Layer 4 of a small transformer language model trained on English Wikipedia (11 layers, counted from 0, width 128).
A neuron adds its activation times its output weights to the MLP's output. To switch it off is to set its activation to zero at one token and run the rest of the model.

Output weights of the MLP neurons that the questions are about. A number n stands for (n - 128) times 0.0037.
n8: 125, 146, 134, 122, 88, 161, 142, 65, 172, 139, 136, 135, 122, 124, 147, 141, 115, 88, 120, 68, 156, 142, 125, 162, 131, 110, 129, 123, 166, 129, 172, 175, 78, 94, 142, 164, 122, 169, 132, 100, 159, 84, 125, 145, 140, 104, 147, 90, 136, 188, 120, 123, 86, 127, 169, 128, 83, 113, 121, 67, 102, 236, 108, 128, 147, 76, 159, 145, 59, 182, 188, 94, 168, 119, 121, 179, 123, 162, 138, 135, 170, 94, 94, 100, 165, 131, 180, 185, 104, 147, 182, 93, 162, 128, 113, 129, 185, 192, 76, 98, 140, 88, 81, 73, 148, 132, 99, 99, 110, 148, 56, 122, 101, 145, 99, 94, 102, 174, 168, 94, 132, 144, 95, 91, 151, 92, 126, 91
n13: 78, 121, 156, 148, 103, 142, 154, 98, 165, 86, 135, 153, 137, 172, 100, 135, 119, 143, 128, 123, 62, 123, 101, 131, 184, 119, 136, 111, 104, 102, 110, 175, 147, 62, 25, 166, 149, 133, 106, 160, 123, 133, 127, 124, 78, 128, 152, 142, 199, 96, 96, 145, 151, 141, 106, 121, 109, 139, 104, 155, 162, 97, 116, 142, 166, 134, 100, 155, 146, 95, 104, 145, 125, 108, 78, 146, 108, 182, 178, 110, 145, 121, 195, 100, 115, 109, 189, 54, 132, 131, 163, 180, 150, 156, 128, 107, 129, 136, 101, 115, 135, 109, 145, 133, 147, 78, 108, 115, 116, 122, 90, 130, 211, 142, 115, 121, 100, 110, 116, 130, 189, 125, 115, 128, 96, 166, 175, 66
n25: 104, 107, 130, 139, 102, 168, 64, 150, 111, 144, 140, 207, 128, 125, 100, 56, 115, 138, 98, 88, 180, 121, 124, 179, 164, 147, 146, 125, 151, 128, 137, 124, 116, 127, 160, 120, 94, 120, 115, 122, 162, 161, 200, 126, 180, 188, 185, 99, 161, 133, 72, 95, 143, 95, 107, 138, 58, 62, 155, 94, 153, 180, 110, 74, 137, 146, 97, 167, 108, 178, 135, 161, 89, 145, 152, 134, 123, 170, 170, 104, 154, 115, 97, 160, 78, 171, 112, 129, 140, 161, 6, 117, 135, 129, 94, 149, 126, 123, 91, 161, 212, 161, 71, 162, 148, 70, 122, 66, 128, 84, 145, 126, 137, 44, 127, 159, 222, 134, 146, 153, 74, 126, 69, 110, 138, 110, 126, 147
n35: 82, 166, 183, 164, 126, 103, 103, 131, 161, 124, 170, 91, 153, 106, 128, 121, 140, 127, 147, 50, 131, 163, 81, 83, 106, 134, 117, 185, 172, 135, 79, 137, 134, 120, 83, 99, 175, 111, 120, 98, 157, 73, 97, 115, 132, 114, 143, 168, 127, 101, 177, 114, 142, 110, 216, 119, 113, 146, 107, 137, 100, 112, 110, 95, 155, 58, 128, 139, 157, 186, 182, 124, 206, 111, 85, 93, 116, 130, 157, 148, 149, 93, 144, 89, 60, 161, 149, 162, 129, 97, 151, 90, 122, 128, 142, 116, 151, 66, 134, 138, 173, 133, 98, 102, 133, 114, 138, 150, 153, 151, 145, 168, 128, 70, 80, 82, 176, 121, 83, 156, 129, 140, 182, 109, 147, 107, 148, 113
n39: 122, 148, 144, 137, 113, 119, 155, 70, 117, 83, 98, 174, 129, 77, 134, 65, 151, 165, 152, 139, 155, 97, 144, 138, 101, 120, 78, 168, 96, 150, 105, 132, 69, 160, 69, 140, 140, 167, 136, 101, 149, 139, 153, 104, 149, 113, 113, 111, 108, 110, 147, 122, 145, 125, 100, 154, 139, 134, 92, 126, 175, 101, 159, 161, 131, 122, 127, 153, 114, 109, 104, 156, 118, 131, 164, 92, 138, 139, 121, 170, 119, 151, 102, 94, 97, 109, 171, 97, 118, 139, 142, 91, 138, 99, 188, 92, 147, 138, 105, 154, 129, 135, 122, 118, 78, 144, 134, 105, 101, 175, 118, 149, 169, 181, 134, 131, 134, 167, 98, 136, 195, 142, 102, 165, 167, 126, 68, 106
n93: 89, 132, 92, 126, 97, 103, 85, 145, 131, 115, 193, 118, 164, 170, 92, 162, 116, 139, 149, 141, 145, 154, 147, 88, 145, 134, 98, 125, 101, 144, 157, 118, 142, 157, 81, 123, 132, 64, 105, 99, 86, 123, 116, 139, 206, 147, 163, 168, 139, 146, 121, 139, 85, 107, 85, 147, 127, 105, 141, 122, 156, 138, 201, 110, 47, 144, 93, 124, 83, 73, 150, 95, 143, 112, 84, 88, 117, 138, 149, 80, 176, 124, 125, 95, 79, 154, 136, 127, 144, 165, 121, 42, 56, 134, 172, 42, 104, 95, 177, 146, 171, 212, 157, 161, 145, 97, 170, 105, 74, 170, 108, 137, 121, 131, 175, 166, 150, 136, 155, 119, 129, 140, 117, 139, 129, 173, 213, 142
n188: 101, 191, 99, 105, 96, 61, 193, 124, 147, 192, 114, 158, 137, 139, 130, 137, 111, 118, 112, 120, 136, 149, 132, 130, 136, 121, 149, 34, 155, 67, 158, 138, 131, 169, 109, 98, 152, 106, 153, 182, 94, 81, 75, 141, 121, 143, 144, 90, 85, 119, 127, 128, 126, 170, 93, 143, 113, 174, 112, 159, 149, 173, 141, 127, 176, 194, 96, 213, 133, 124, 181, 78, 106, 110, 114, 97, 169, 143, 129, 101, 124, 63, 135, 102, 109, 75, 187, 87, 125, 110, 144, 106, 135, 151, 125, 87, 156, 167, 219, 55, 83, 159, 123, 132, 128, 103, 110, 79, 114, 108, 141, 132, 110, 128, 142, 164, 131, 147, 138, 84, 95, 127, 112, 147, 107, 188, 133, 120
n195: 111, 111, 128, 121, 138, 162, 147, 227, 131, 112, 150, 130, 179, 79, 140, 167, 186, 27, 121, 139, 143, 129, 70, 149, 64, 129, 138, 112, 161, 127, 149, 137, 110, 116, 157, 107, 131, 67, 136, 136, 181, 57, 144, 162, 163, 87, 92, 147, 120, 162, 171, 111, 164, 124, 100, 167, 123, 87, 118, 61, 139, 136, 90, 138, 105, 99, 206, 131, 89, 204, 140, 135, 116, 159, 176, 134, 143, 195, 149, 150, 131, 149, 111, 86, 110, 97, 106, 173, 103, 120, 88, 103, 138, 105, 106, 74, 161, 135, 106, 94, 116, 107, 171, 126, 136, 57, 157, 137, 146, 70, 172, 106, 166, 160, 167, 127, 93, 111, 105, 65, 111, 146, 168, 142, 92, 150, 127, 122
n259: 153, 167, 103, 152, 94, 74, 158, 142, 113, 158, 92, 123, 90, 187, 89, 157, 147, 124, 155, 138, 197, 126, 121, 163, 185, 172, 134, 101, 130, 103, 155, 102, 81, 154, 124, 192, 135, 118, 98, 107, 90, 107, 150, 116, 85, 109, 88, 145, 192, 131, 164, 73, 161, 167, 146, 89, 108, 148, 166, 157, 145, 83, 166, 107, 165, 103, 111, 113, 103, 189, 131, 157, 200, 102, 109, 132, 154, 124, 154, 129, 146, 144, 82, 70, 103, 81, 129, 105, 158, 147, 125, 121, 90, 138, 151, 94, 93, 121, 139, 113, 169, 185, 125, 48, 85, 58, 147, 157, 102, 129, 127, 87, 163, 108, 163, 118, 129, 113, 147, 104, 126, 119, 117, 89, 121, 102, 184, 129
n303: 110, 96, 131, 136, 125, 161, 165, 121, 102, 137, 167, 123, 91, 115, 136, 88, 119, 148, 128, 131, 99, 142, 98, 197, 142, 140, 121, 114, 110, 98, 153, 130, 97, 129, 138, 187, 138, 197, 95, 105, 154, 147, 121, 109, 73, 149, 146, 126, 139, 152, 94, 117, 93, 129, 78, 125, 79, 161, 103, 154, 194, 133, 90, 137, 123, 142, 150, 137, 155, 156, 98, 138, 86, 184, 133, 146, 144, 129, 143, 158, 133, 126, 98, 70, 116, 154, 87, 100, 102, 118, 155, 127, 93, 134, 102, 114, 166, 161, 149, 94, 140, 128, 128, 168, 162, 173, 126, 72, 147, 150, 159, 135, 122, 155, 96, 126, 151, 111, 135, 119, 121, 144, 109, 137, 72, 131, 141, 106
n372: 91, 130, 167, 127, 111, 128, 141, 143, 102, 104, 67, 165, 168, 166, 127, 125, 101, 115, 142, 115, 143, 130, 111, 185, 141, 113, 62, 139, 146, 148, 112, 103, 139, 133, 153, 154, 142, 109, 153, 122, 147, 60, 157, 92, 116, 184, 116, 126, 129, 127, 60, 119, 101, 127, 183, 97, 150, 193, 139, 124, 154, 56, 145, 190, 91, 117, 154, 81, 120, 115, 140, 191, 125, 83, 140, 156, 97, 98, 178, 130, 77, 157, 163, 141, 65, 168, 208, 130, 79, 95, 125, 62, 139, 148, 140, 143, 111, 142, 92, 155, 105, 116, 143, 60, 101, 108, 109, 170, 161, 94, 110, 94, 92, 94, 135, 105, 162, 137, 113, 118, 178, 171, 151, 132, 157, 130, 181, 114
n420: 173, 168, 131, 165, 107, 114, 140, 138, 120, 135, 138, 124, 86, 54, 179, 143, 152, 157, 110, 155, 144, 144, 136, 147, 131, 89, 142, 141, 153, 135, 120, 100, 116, 125, 138, 180, 83, 163, 115, 61, 82, 161, 145, 126, 177, 157, 167, 139, 120, 126, 121, 164, 101, 117, 205, 137, 133, 67, 98, 151, 142, 41, 117, 126, 151, 141, 74, 145, 159, 148, 119, 142, 164, 118, 147, 117, 121, 152, 177, 169, 63, 90, 154, 109, 157, 171, 76, 116, 116, 103, 168, 97, 129, 164, 159, 77, 138, 117, 71, 112, 69, 81, 127, 157, 113, 132, 107, 125, 143, 110, 143, 118, 136, 109, 137, 98, 106, 117, 125, 129, 172, 115, 212, 85, 146, 109, 66, 146
n429: 164, 163, 124, 106, 112, 141, 126, 109, 112, 134, 84, 109, 168, 120, 133, 106, 127, 163, 100, 191, 109, 160, 155, 94, 110, 143, 65, 112, 137, 113, 39, 152, 126, 136, 228, 122, 76, 169, 116, 150, 122, 168, 111, 98, 111, 70, 192, 82, 119, 106, 157, 106, 107, 104, 141, 87, 128, 147, 201, 77, 146, 168, 145, 107, 121, 153, 121, 155, 147, 105, 96, 87, 119, 120, 160, 134, 169, 135, 124, 132, 154, 91, 163, 101, 157, 128, 125, 201, 124, 115, 131, 113, 135, 170, 130, 149, 110, 139, 179, 67, 147, 138, 141, 131, 169, 74, 111, 126, 171, 148, 130, 141, 152, 147, 93, 133, 93, 158, 139, 76, 140, 106, 121, 99, 54, 138, 87, 103
n449: 134, 113, 139, 105, 171, 160, 146, 154, 92, 138, 117, 181, 136, 148, 146, 59, 83, 138, 106, 83, 130, 211, 58, 186, 136, 138, 128, 94, 148, 150, 93, 146, 137, 131, 129, 147, 159, 131, 115, 125, 151, 159, 87, 131, 131, 109, 98, 115, 125, 124, 109, 182, 82, 124, 156, 144, 217, 43, 156, 101, 163, 100, 79, 130, 104, 142, 164, 110, 98, 138, 160, 87, 138, 155, 140, 109, 159, 109, 135, 96, 113, 123, 129, 156, 101, 85, 159, 201, 132, 134, 109, 140, 123, 179, 139, 154, 107, 153, 48, 57, 79, 101, 186, 135, 126, 141, 117, 163, 169, 150, 153, 107, 175, 61, 186, 132, 55, 56, 129, 188, 75, 156, 81, 73, 86, 103, 180, 121
n458: 76, 183, 158, 126, 79, 123, 112, 59, 130, 77, 141, 126, 171, 107, 110, 80, 98, 125, 124, 43, 108, 112, 123, 43, 172, 56, 125, 120, 113, 120, 148, 119, 158, 132, 106, 132, 99, 106, 82, 62, 140, 140, 181, 170, 114, 110, 87, 74, 100, 69, 168, 106, 150, 127, 154, 61, 115, 160, 94, 162, 106, 180, 182, 137, 118, 90, 124, 146, 166, 178, 165, 136, 174, 96, 134, 142, 130, 201, 123, 133, 178, 96, 170, 111, 198, 131, 148, 138, 103, 139, 139, 149, 120, 104, 129, 201, 85, 106, 134, 204, 167, 157, 101, 96, 119, 170, 111, 145, 58, 103, 86, 59, 153, 118, 146, 124, 238, 148, 87, 197, 138, 250, 136, 161, 159, 126, 150, 99
n466: 124, 144, 110, 123, 127, 56, 157, 149, 152, 144, 118, 164, 178, 166, 116, 184, 89, 80, 159, 151, 92, 114, 110, 151, 164, 122, 105, 91, 109, 124, 101, 127, 153, 141, 135, 154, 124, 114, 141, 86, 118, 142, 115, 117, 146, 77, 106, 151, 158, 85, 169, 90, 40, 169, 157, 85, 63, 227, 124, 154, 157, 145, 109, 118, 72, 126, 149, 158, 70, 129, 80, 105, 66, 132, 187, 132, 80, 143, 153, 154, 106, 67, 145, 117, 93, 145, 158, 154, 71, 163, 155, 109, 142, 107, 166, 134, 91, 126, 121, 116, 118, 174, 76, 163, 75, 168, 162, 163, 144, 64, 102, 112, 121, 167, 103, 184, 141, 182, 122, 98, 162, 154, 171, 138, 119, 131, 139, 129

Each question names a token from some text and the token that comes next. It shows the activations a of the neurons there, in the order above. A number n stands for (n - 128) times 0.029.

Then comes g, the gradient of the next token's log-probability with respect to the MLP's output, scaled to length 1. A neuron's effect is roughly proportional to its activation times (output weights . g). A number n stands for (n - 128) times 0.0029.

"ri", then "p"
a: 128, 128, 125, 164, 125, 128, 122, 140, 123, 124, 123, 128, 122, 151, 124, 128
g: 156, 190, 171, 186, 89, 148, 117, 98, 156, 123, 166, 98, 165, 135, 96, 146, 118, 140, 158, 137, 144, 121, 126, 107, 80, 105, 105, 168, 150, 102, 99, 157, 85, 116, 131, 160, 145, 90, 164, 157, 129, 128, 114, 151, 143, 77, 89, 145, 124, 85, 150, 132, 134, 160, 90, 139, 125, 160, 123, 125, 81, 138, 159, 141, 103, 76, 115, 157, 102, 139, 90, 96, 138, 148, 101, 85, 168, 128, 158, 132, 91, 83, 187, 34, 118, 131, 104, 158, 123, 110, 80, 88, 100, 170, 150, 134, 102, 138, 102, 140, 102, 136, 196, 112, 119, 168, 128, 111, 81, 194, 171, 141, 152, 166, 143, 129, 160, 74, 170, 95, 114, 145, 102, 87, 148, 134, 152, 130
Switching off which neuron hurts the next token most? n35

"30 ", then "July "
a: 143, 122, 128, 122, 126, 126, 154, 128, 122, 124, 213, 128, 122, 124, 128, 125
g: 106, 131, 123, 112, 87, 186, 41, 175, 90, 98, 133, 81, 125, 127, 162, 72, 125, 115, 125, 110, 164, 181, 115, 70, 125, 128, 139, 147, 124, 121, 99, 120, 147, 78, 115, 79, 114, 129, 136, 156, 100, 105, 211, 140, 94, 178, 166, 99, 160, 137, 102, 177, 126, 139, 113, 123, 132, 156, 143, 136, 141, 124, 97, 158, 131, 117, 81, 149, 158, 139, 165, 187, 146, 134, 133, 136, 105, 134, 161, 92, 150, 130, 94, 184, 88, 119, 108, 120, 110, 114, 145, 132, 112, 123, 105, 147, 115, 177, 80, 98, 86, 172, 153, 155, 132, 81, 162, 189, 128, 99, 153, 149, 118, 83, 139, 139, 122, 153, 155, 69, 120, 168, 73, 125, 129, 140, 116, 186
Switching off which neuron hurts the next token most? n372

"no ", then "int"
a: 128, 127, 124, 128, 125, 125, 123, 127, 194, 126, 127, 128, 123, 127, 207, 128
g: 107, 165, 107, 79, 131, 149, 171, 138, 166, 92, 103, 68, 161, 152, 146, 175, 120, 132, 104, 144, 107, 193, 120, 91, 152, 121, 174, 164, 178, 113, 150, 171, 161, 90, 175, 148, 164, 111, 120, 134, 139, 158, 138, 129, 97, 147, 89, 137, 103, 124, 111, 138, 151, 92, 102, 82, 156, 98, 108, 129, 57, 91, 156, 137, 155, 180, 151, 95, 159, 127, 132, 126, 117, 175, 125, 79, 110, 155, 130, 121, 60, 126, 171, 134, 134, 135, 115, 117, 129, 144, 94, 117, 119, 153, 74, 144, 162, 130, 156, 183, 160, 100, 92, 72, 128, 141, 150, 81, 144, 143, 137, 80, 99, 94, 161, 90, 116, 144, 135, 115, 111, 124, 158, 184, 85, 78, 69, 145
Switching off which neuron hurts the next token most? n458

"ti", then "ce "
a: 124, 125, 126, 126, 123, 128, 124, 128, 127, 123, 128, 127, 128, 180, 125, 123
g: 94, 138, 110, 95, 139, 85, 110, 99, 166, 169, 97, 104, 142, 160, 116, 182, 185, 133, 118, 169, 133, 148, 132, 158, 124, 98, 84, 49, 133, 92, 101, 77, 119, 94, 125, 95, 104, 101, 132, 118, 118, 135, 137, 116, 106, 165, 152, 103, 114, 163, 127, 60, 130, 160, 147, 147, 129, 93, 94, 146, 148, 132, 82, 176, 175, 121, 148, 126, 158, 95, 137, 133, 110, 146, 113, 146, 103, 134, 152, 117, 98, 83, 120, 168, 193, 136, 118, 112, 144, 88, 121, 177, 151, 144, 128, 76, 139, 185, 144, 152, 144, 136, 114, 122, 114, 130, 197, 75, 101, 80, 130, 177, 91, 138, 132, 140, 205, 91, 126, 192, 164, 137, 83, 139, 151, 88, 143, 147
Which neuron, switched off, raises the next token's probability most? n449

"av", then "ist"
a: 123, 135, 124, 126, 137, 126, 126, 128, 130, 198, 128, 125, 128, 122, 128, 123
g: 112, 162, 91, 124, 99, 65, 86, 141, 103, 161, 121, 136, 154, 121, 121, 155, 117, 130, 120, 114, 93, 145, 80, 139, 159, 167, 119, 74, 145, 175, 55, 133, 20, 165, 114, 146, 153, 172, 120, 119, 126, 120, 30, 103, 120, 116, 106, 176, 130, 113, 149, 110, 129, 85, 106, 139, 149, 108, 100, 158, 126, 60, 115, 102, 94, 151, 97, 109, 178, 148, 104, 139, 89, 136, 114, 153, 80, 137, 134, 116, 187, 140, 135, 122, 141, 74, 131, 156, 147, 138, 150, 143, 118, 137, 97, 160, 106, 189, 113, 142, 183, 139, 116, 146, 108, 133, 131, 144, 145, 140, 166, 124, 145, 179, 147, 146, 139, 157, 174, 103, 156, 172, 126, 154, 134, 77, 150, 138
Switching off which neuron hurts the next token most? n303

", ", then "D"
a: 145, 123, 127, 127, 128, 127, 128, 128, 127, 124, 127, 122, 126, 122, 127, 128
g: 129, 136, 119, 122, 114, 73, 156, 146, 145, 141, 100, 141, 119, 103, 110, 175, 140, 119, 104, 99, 134, 84, 132, 63, 75, 198, 148, 159, 150, 184, 168, 147, 183, 129, 84, 105, 140, 117, 157, 126, 115, 155, 88, 181, 169, 133, 144, 155, 154, 150, 63, 132, 130, 108, 94, 140, 121, 80, 107, 163, 170, 132, 201, 150, 109, 87, 137, 128, 141, 121, 113, 102, 174, 99, 133, 109, 91, 62, 57, 75, 105, 155, 192, 138, 130, 104, 126, 108, 181, 103, 90, 171, 126, 121, 92, 147, 150, 105, 97, 82, 145, 115, 174, 131, 143, 127, 159, 154, 166, 175, 163, 117, 128, 122, 143, 115, 137, 135, 118, 120, 112, 161, 101, 120, 120, 86, 101, 127
Which neuron, switched off, raises the next token's probability most? n8

"re", then ", "
a: 128, 131, 128, 150, 124, 127, 128, 122, 126, 169, 126, 126, 124, 124, 128, 123
g: 124, 177, 133, 148, 166, 115, 148, 160, 176, 114, 135, 120, 164, 153, 63, 93, 98, 136, 171, 130, 95, 77, 126, 195, 171, 134, 140, 84, 75, 75, 131, 139, 134, 130, 61, 135, 165, 99, 182, 93, 164, 100, 116, 134, 109, 143, 110, 134, 158, 114, 123, 142, 152, 186, 113, 104, 99, 124, 114, 151, 105, 132, 150, 87, 70, 158, 52, 101, 147, 123, 163, 172, 168, 183, 135, 136, 92, 120, 162, 113, 124, 155, 104, 121, 139, 131, 169, 156, 91, 110, 142, 160, 100, 132, 138, 107, 133, 188, 83, 80, 136, 143, 135, 135, 90, 103, 95, 125, 106, 120, 175, 111, 141, 143, 105, 124, 109, 159, 137, 81, 104, 156, 182, 136, 98, 75, 122, 154
Switching off which neuron hurts the next token most? n303

"an", then "other "
a: 122, 126, 126, 127, 123, 122, 127, 131, 135, 127, 128, 128, 128, 126, 229, 128
g: 138, 185, 131, 169, 81, 118, 115, 173, 116, 107, 104, 111, 129, 162, 132, 196, 122, 153, 124, 125, 110, 96, 137, 134, 142, 92, 84, 135, 151, 128, 111, 128, 109, 122, 128, 150, 158, 115, 129, 101, 142, 180, 106, 130, 128, 197, 117, 75, 131, 146, 102, 119, 166, 77, 124, 110, 166, 133, 129, 97, 119, 140, 138, 109, 144, 144, 88, 134, 117, 70, 61, 147, 178, 124, 81, 86, 119, 157, 129, 173, 119, 119, 116, 128, 149, 115, 121, 135, 117, 168, 137, 182, 139, 101, 119, 175, 76, 100, 117, 78, 125, 191, 130, 101, 115, 93, 85, 153, 128, 133, 130, 195, 159, 111, 96, 155, 161, 129, 145, 112, 51, 169, 75, 210, 114, 120, 111, 184
Switching off which neuron hurts the next token most? n458

"her ", then "comp"
a: 127, 128, 128, 126, 128, 128, 128, 182, 124, 126, 127, 127, 125, 122, 136, 128
g: 169, 169, 169, 104, 113, 120, 181, 157, 129, 135, 134, 159, 90, 81, 105, 172, 125, 111, 93, 113, 115, 170, 187, 150, 58, 136, 99, 137, 125, 133, 127, 166, 104, 173, 122, 141, 128, 116, 143, 112, 119, 138, 141, 175, 167, 125, 103, 101, 144, 104, 166, 111, 84, 185, 73, 135, 129, 129, 132, 90, 129, 122, 76, 106, 134, 76, 160, 101, 95, 117, 101, 156, 147, 107, 103, 162, 176, 123, 75, 141, 79, 79, 158, 137, 159, 189, 120, 119, 162, 171, 120, 83, 124, 131, 167, 108, 114, 118, 168, 119, 133, 90, 163, 118, 141, 137, 100, 144, 140, 85, 94, 122, 93, 152, 107, 108, 192, 91, 82, 148, 149, 171, 167, 115, 120, 92, 188, 94
Switching off which neuron hurts the next token most? n195

"es", then "c"
a: 127, 126, 122, 125, 122, 123, 125, 122, 128, 122, 124, 128, 123, 130, 128, 122
g: 99, 169, 107, 97, 102, 100, 149, 117, 134, 125, 175, 111, 145, 157, 97, 124, 144, 156, 143, 99, 131, 132, 97, 141, 137, 114, 134, 155, 167, 180, 79, 94, 173, 188, 156, 103, 77, 137, 109, 65, 103, 76, 142, 105, 123, 137, 152, 149, 60, 165, 167, 142, 77, 116, 143, 180, 173, 126, 113, 165, 115, 159, 113, 126, 134, 121, 94, 128, 115, 128, 137, 129, 174, 191, 81, 74, 139, 114, 125, 97, 174, 115, 159, 80, 77, 71, 108, 82, 120, 144, 129, 104, 125, 157, 132, 141, 75, 151, 129, 99, 103, 148, 190, 116, 139, 86, 159, 151, 174, 163, 112, 168, 110, 144, 75, 158, 139, 169, 140, 112, 123, 110, 96, 122, 114, 145, 151, 173
Which neuron, switched off, raises the next token's probability most? n93

"\n", then "Bo"
a: 122, 126, 134, 128, 123, 128, 134, 128, 128, 125, 122, 123, 196, 123, 128, 123
g: 144, 114, 131, 120, 64, 101, 96, 122, 159, 145, 52, 124, 98, 131, 113, 116, 183, 118, 149, 147, 158, 184, 127, 102, 152, 114, 182, 67, 52, 140, 165, 117, 158, 141, 144, 131, 126, 134, 124, 126, 111, 131, 125, 75, 95, 144, 112, 99, 162, 72, 117, 167, 149, 148, 161, 129, 165, 100, 167, 144, 106, 180, 104, 121, 94, 48, 114, 151, 132, 111, 174, 61, 168, 157, 91, 146, 153, 113, 130, 185, 121, 138, 132, 121, 124, 151, 82, 139, 110, 113, 147, 163, 197, 175, 130, 145, 87, 133, 128, 117, 125, 141, 104, 144, 146, 107, 123, 127, 134, 181, 132, 110, 137, 149, 61, 152, 113, 154, 113, 112, 134, 82, 106, 179, 133, 129, 148, 70
Switching off which neuron hurts the next token most? n429

"U", then "R"
a: 251, 127, 137, 128, 128, 123, 127, 128, 128, 128, 124, 122, 122, 124, 128, 128
g: 130, 125, 192, 117, 101, 141, 129, 129, 180, 143, 143, 150, 136, 95, 83, 131, 163, 116, 62, 108, 132, 163, 119, 129, 137, 101, 116, 155, 156, 106, 109, 75, 125, 97, 129, 222, 115, 100, 130, 106, 122, 174, 164, 202, 138, 75, 146, 149, 133, 151, 132, 203, 128, 130, 133, 121, 97, 144, 111, 77, 94, 135, 156, 161, 124, 132, 95, 20, 116, 156, 119, 153, 145, 107, 151, 131, 105, 130, 117, 194, 146, 137, 145, 135, 118, 162, 136, 98, 151, 107, 148, 154, 136, 102, 120, 29, 119, 107, 122, 125, 138, 94, 155, 124, 97, 157, 117, 113, 132, 128, 115, 136, 152, 133, 97, 137, 164, 82, 114, 110, 161, 106, 181, 108, 135, 147, 69, 112
Switching off which neuron hurts the next token most? n8

"F", then "W "
a: 150, 127, 124, 128, 128, 125, 123, 126, 127, 127, 123, 122, 123, 128, 128, 125
g: 91, 128, 115, 132, 187, 145, 140, 172, 142, 118, 85, 148, 147, 64, 96, 152, 132, 139, 98, 80, 130, 136, 120, 161, 89, 49, 83, 139, 157, 112, 103, 97, 96, 122, 142, 93, 177, 130, 123, 123, 166, 148, 104, 53, 157, 103, 154, 143, 110, 184, 95, 170, 204, 111, 90, 183, 145, 145, 136, 126, 125, 109, 130, 133, 163, 144, 114, 68, 108, 133, 99, 154, 112, 159, 88, 187, 109, 121, 119, 181, 150, 134, 109, 93, 110, 174, 142, 104, 109, 88, 144, 153, 147, 115, 177, 100, 143, 58, 171, 115, 162, 122, 119, 125, 130, 161, 104, 126, 99, 135, 130, 124, 171, 156, 143, 128, 134, 83, 96, 138, 151, 141, 125, 139, 87, 192, 132, 115
Which neuron, switched off, raises the next token's probability most? n8

"Bo", then "av"
a: 195, 124, 127, 128, 128, 126, 126, 127, 127, 123, 148, 125, 132, 128, 128, 126
g: 126, 123, 129, 77, 127, 127, 129, 140, 73, 78, 167, 167, 146, 112, 105, 105, 89, 81, 128, 137, 115, 130, 144, 134, 135, 158, 139, 110, 167, 161, 164, 140, 171, 110, 136, 144, 139, 161, 112, 147, 114, 97, 104, 213, 110, 169, 115, 144, 139, 215, 99, 171, 80, 89, 130, 96, 126, 139, 129, 101, 125, 106, 176, 158, 134, 115, 100, 101, 127, 163, 107, 57, 168, 128, 155, 181, 81, 116, 90, 80, 113, 111, 131, 181, 126, 100, 81, 147, 115, 142, 138, 116, 111, 112, 127, 151, 84, 135, 201, 77, 194, 173, 129, 133, 156, 96, 175, 153, 126, 125, 138, 117, 137, 120, 97, 124, 102, 139, 141, 162, 127, 106, 72, 112, 96, 93, 172, 139
Switching off which neuron hurts the next token most? n8

"ion", then "\" "
a: 128, 139, 128, 126, 152, 127, 126, 126, 182, 172, 127, 128, 128, 128, 125, 124
g: 139, 108, 167, 192, 130, 87, 100, 130, 173, 138, 114, 157, 173, 121, 122, 106, 162, 78, 152, 214, 146, 87, 98, 137, 110, 138, 121, 101, 125, 76, 97, 104, 116, 103, 145, 144, 153, 149, 153, 113, 143, 188, 70, 144, 150, 129, 105, 118, 197, 115, 133, 102, 127, 123, 181, 122, 90, 135, 126, 144, 196, 112, 152, 116, 104, 129, 111, 150, 106, 133, 130, 126, 121, 126, 106, 138, 87, 119, 116, 112, 90, 111, 135, 143, 111, 153, 95, 92, 97, 42, 136, 168, 74, 197, 151, 128, 188, 149, 114, 103, 121, 162, 139, 80, 113, 122, 101, 167, 82, 104, 84, 125, 147, 161, 144, 123, 104, 152, 109, 176, 172, 161, 99, 136, 88, 144, 165, 115
Switching off which neuron hurts the next token most? n259

"they ", then "s"
a: 125, 128, 128, 126, 128, 128, 128, 243, 126, 126, 125, 125, 128, 128, 124, 128
g: 132, 180, 89, 108, 162, 151, 57, 165, 124, 102, 86, 128, 131, 107, 155, 166, 136, 108, 142, 78, 98, 98, 131, 125, 132, 130, 135, 92, 140, 145, 203, 108, 172, 117, 154, 170, 114, 101, 146, 120, 127, 95, 177, 85, 140, 154, 151, 100, 76, 128, 116, 143, 113, 158, 80, 126, 87, 108, 96, 163, 155, 129, 97, 115, 75, 134, 71, 142, 83, 149, 116, 121, 135, 96, 132, 201, 128, 95, 115, 140, 160, 98, 152, 149, 134, 132, 145, 123, 158, 153, 54, 159, 32, 156, 74, 129, 113, 176, 125, 114, 113, 166, 159, 142, 81, 141, 128, 165, 148, 132, 131, 180, 151, 135, 168, 124, 126, 131, 135, 100, 128, 81, 154, 138, 170, 157, 138, 143
Switching off which neuron hurts the next token most? n195

"pro", then "per"
a: 126, 126, 127, 124, 125, 126, 194, 122, 128, 124, 125, 128, 127, 124, 126, 127
g: 135, 176, 128, 141, 104, 115, 75, 135, 76, 154, 174, 106, 174, 155, 133, 120, 129, 144, 89, 168, 116, 111, 133, 105, 139, 93, 148, 159, 182, 146, 76, 143, 132, 108, 117, 89, 153, 108, 141, 193, 191, 170, 124, 177, 140, 122, 47, 156, 86, 126, 142, 102, 115, 120, 88, 168, 72, 138, 104, 60, 120, 119, 128, 86, 148, 118, 104, 182, 139, 102, 107, 163, 73, 79, 181, 131, 182, 149, 130, 106, 145, 140, 102, 111, 149, 128, 165, 129, 122, 117, 167, 113, 177, 114, 115, 140, 146, 92, 160, 138, 106, 110, 95, 118, 152, 99, 92, 118, 83, 138, 139, 111, 175, 92, 100, 125, 138, 162, 169, 162, 135, 145, 59, 118, 141, 153, 121, 139
Switching off which neuron hurts the next token most? n188

"| ", then "Jo"
a: 123, 127, 155, 127, 128, 123, 122, 128, 126, 127, 128, 128, 137, 122, 128, 128
g: 110, 171, 125, 144, 147, 133, 144, 173, 148, 133, 96, 150, 117, 78, 132, 100, 114, 145, 132, 112, 82, 155, 174, 161, 164, 116, 69, 100, 134, 130, 142, 105, 114, 149, 172, 198, 69, 109, 104, 143, 88, 159, 136, 151, 141, 134, 159, 42, 139, 143, 205, 93, 139, 110, 118, 145, 66, 93, 176, 120, 129, 147, 127, 94, 125, 128, 123, 133, 51, 146, 144, 88, 70, 154, 136, 118, 127, 152, 136, 95, 143, 188, 126, 83, 77, 145, 150, 121, 150, 107, 91, 114, 136, 176, 152, 123, 122, 139, 149, 182, 132, 129, 137, 168, 173, 123, 171, 143, 91, 152, 120, 82, 132, 120, 90, 160, 127, 131, 148, 91, 133, 73, 83, 158, 109, 109, 106, 143
Switching off which neuron hurts the next token most? n25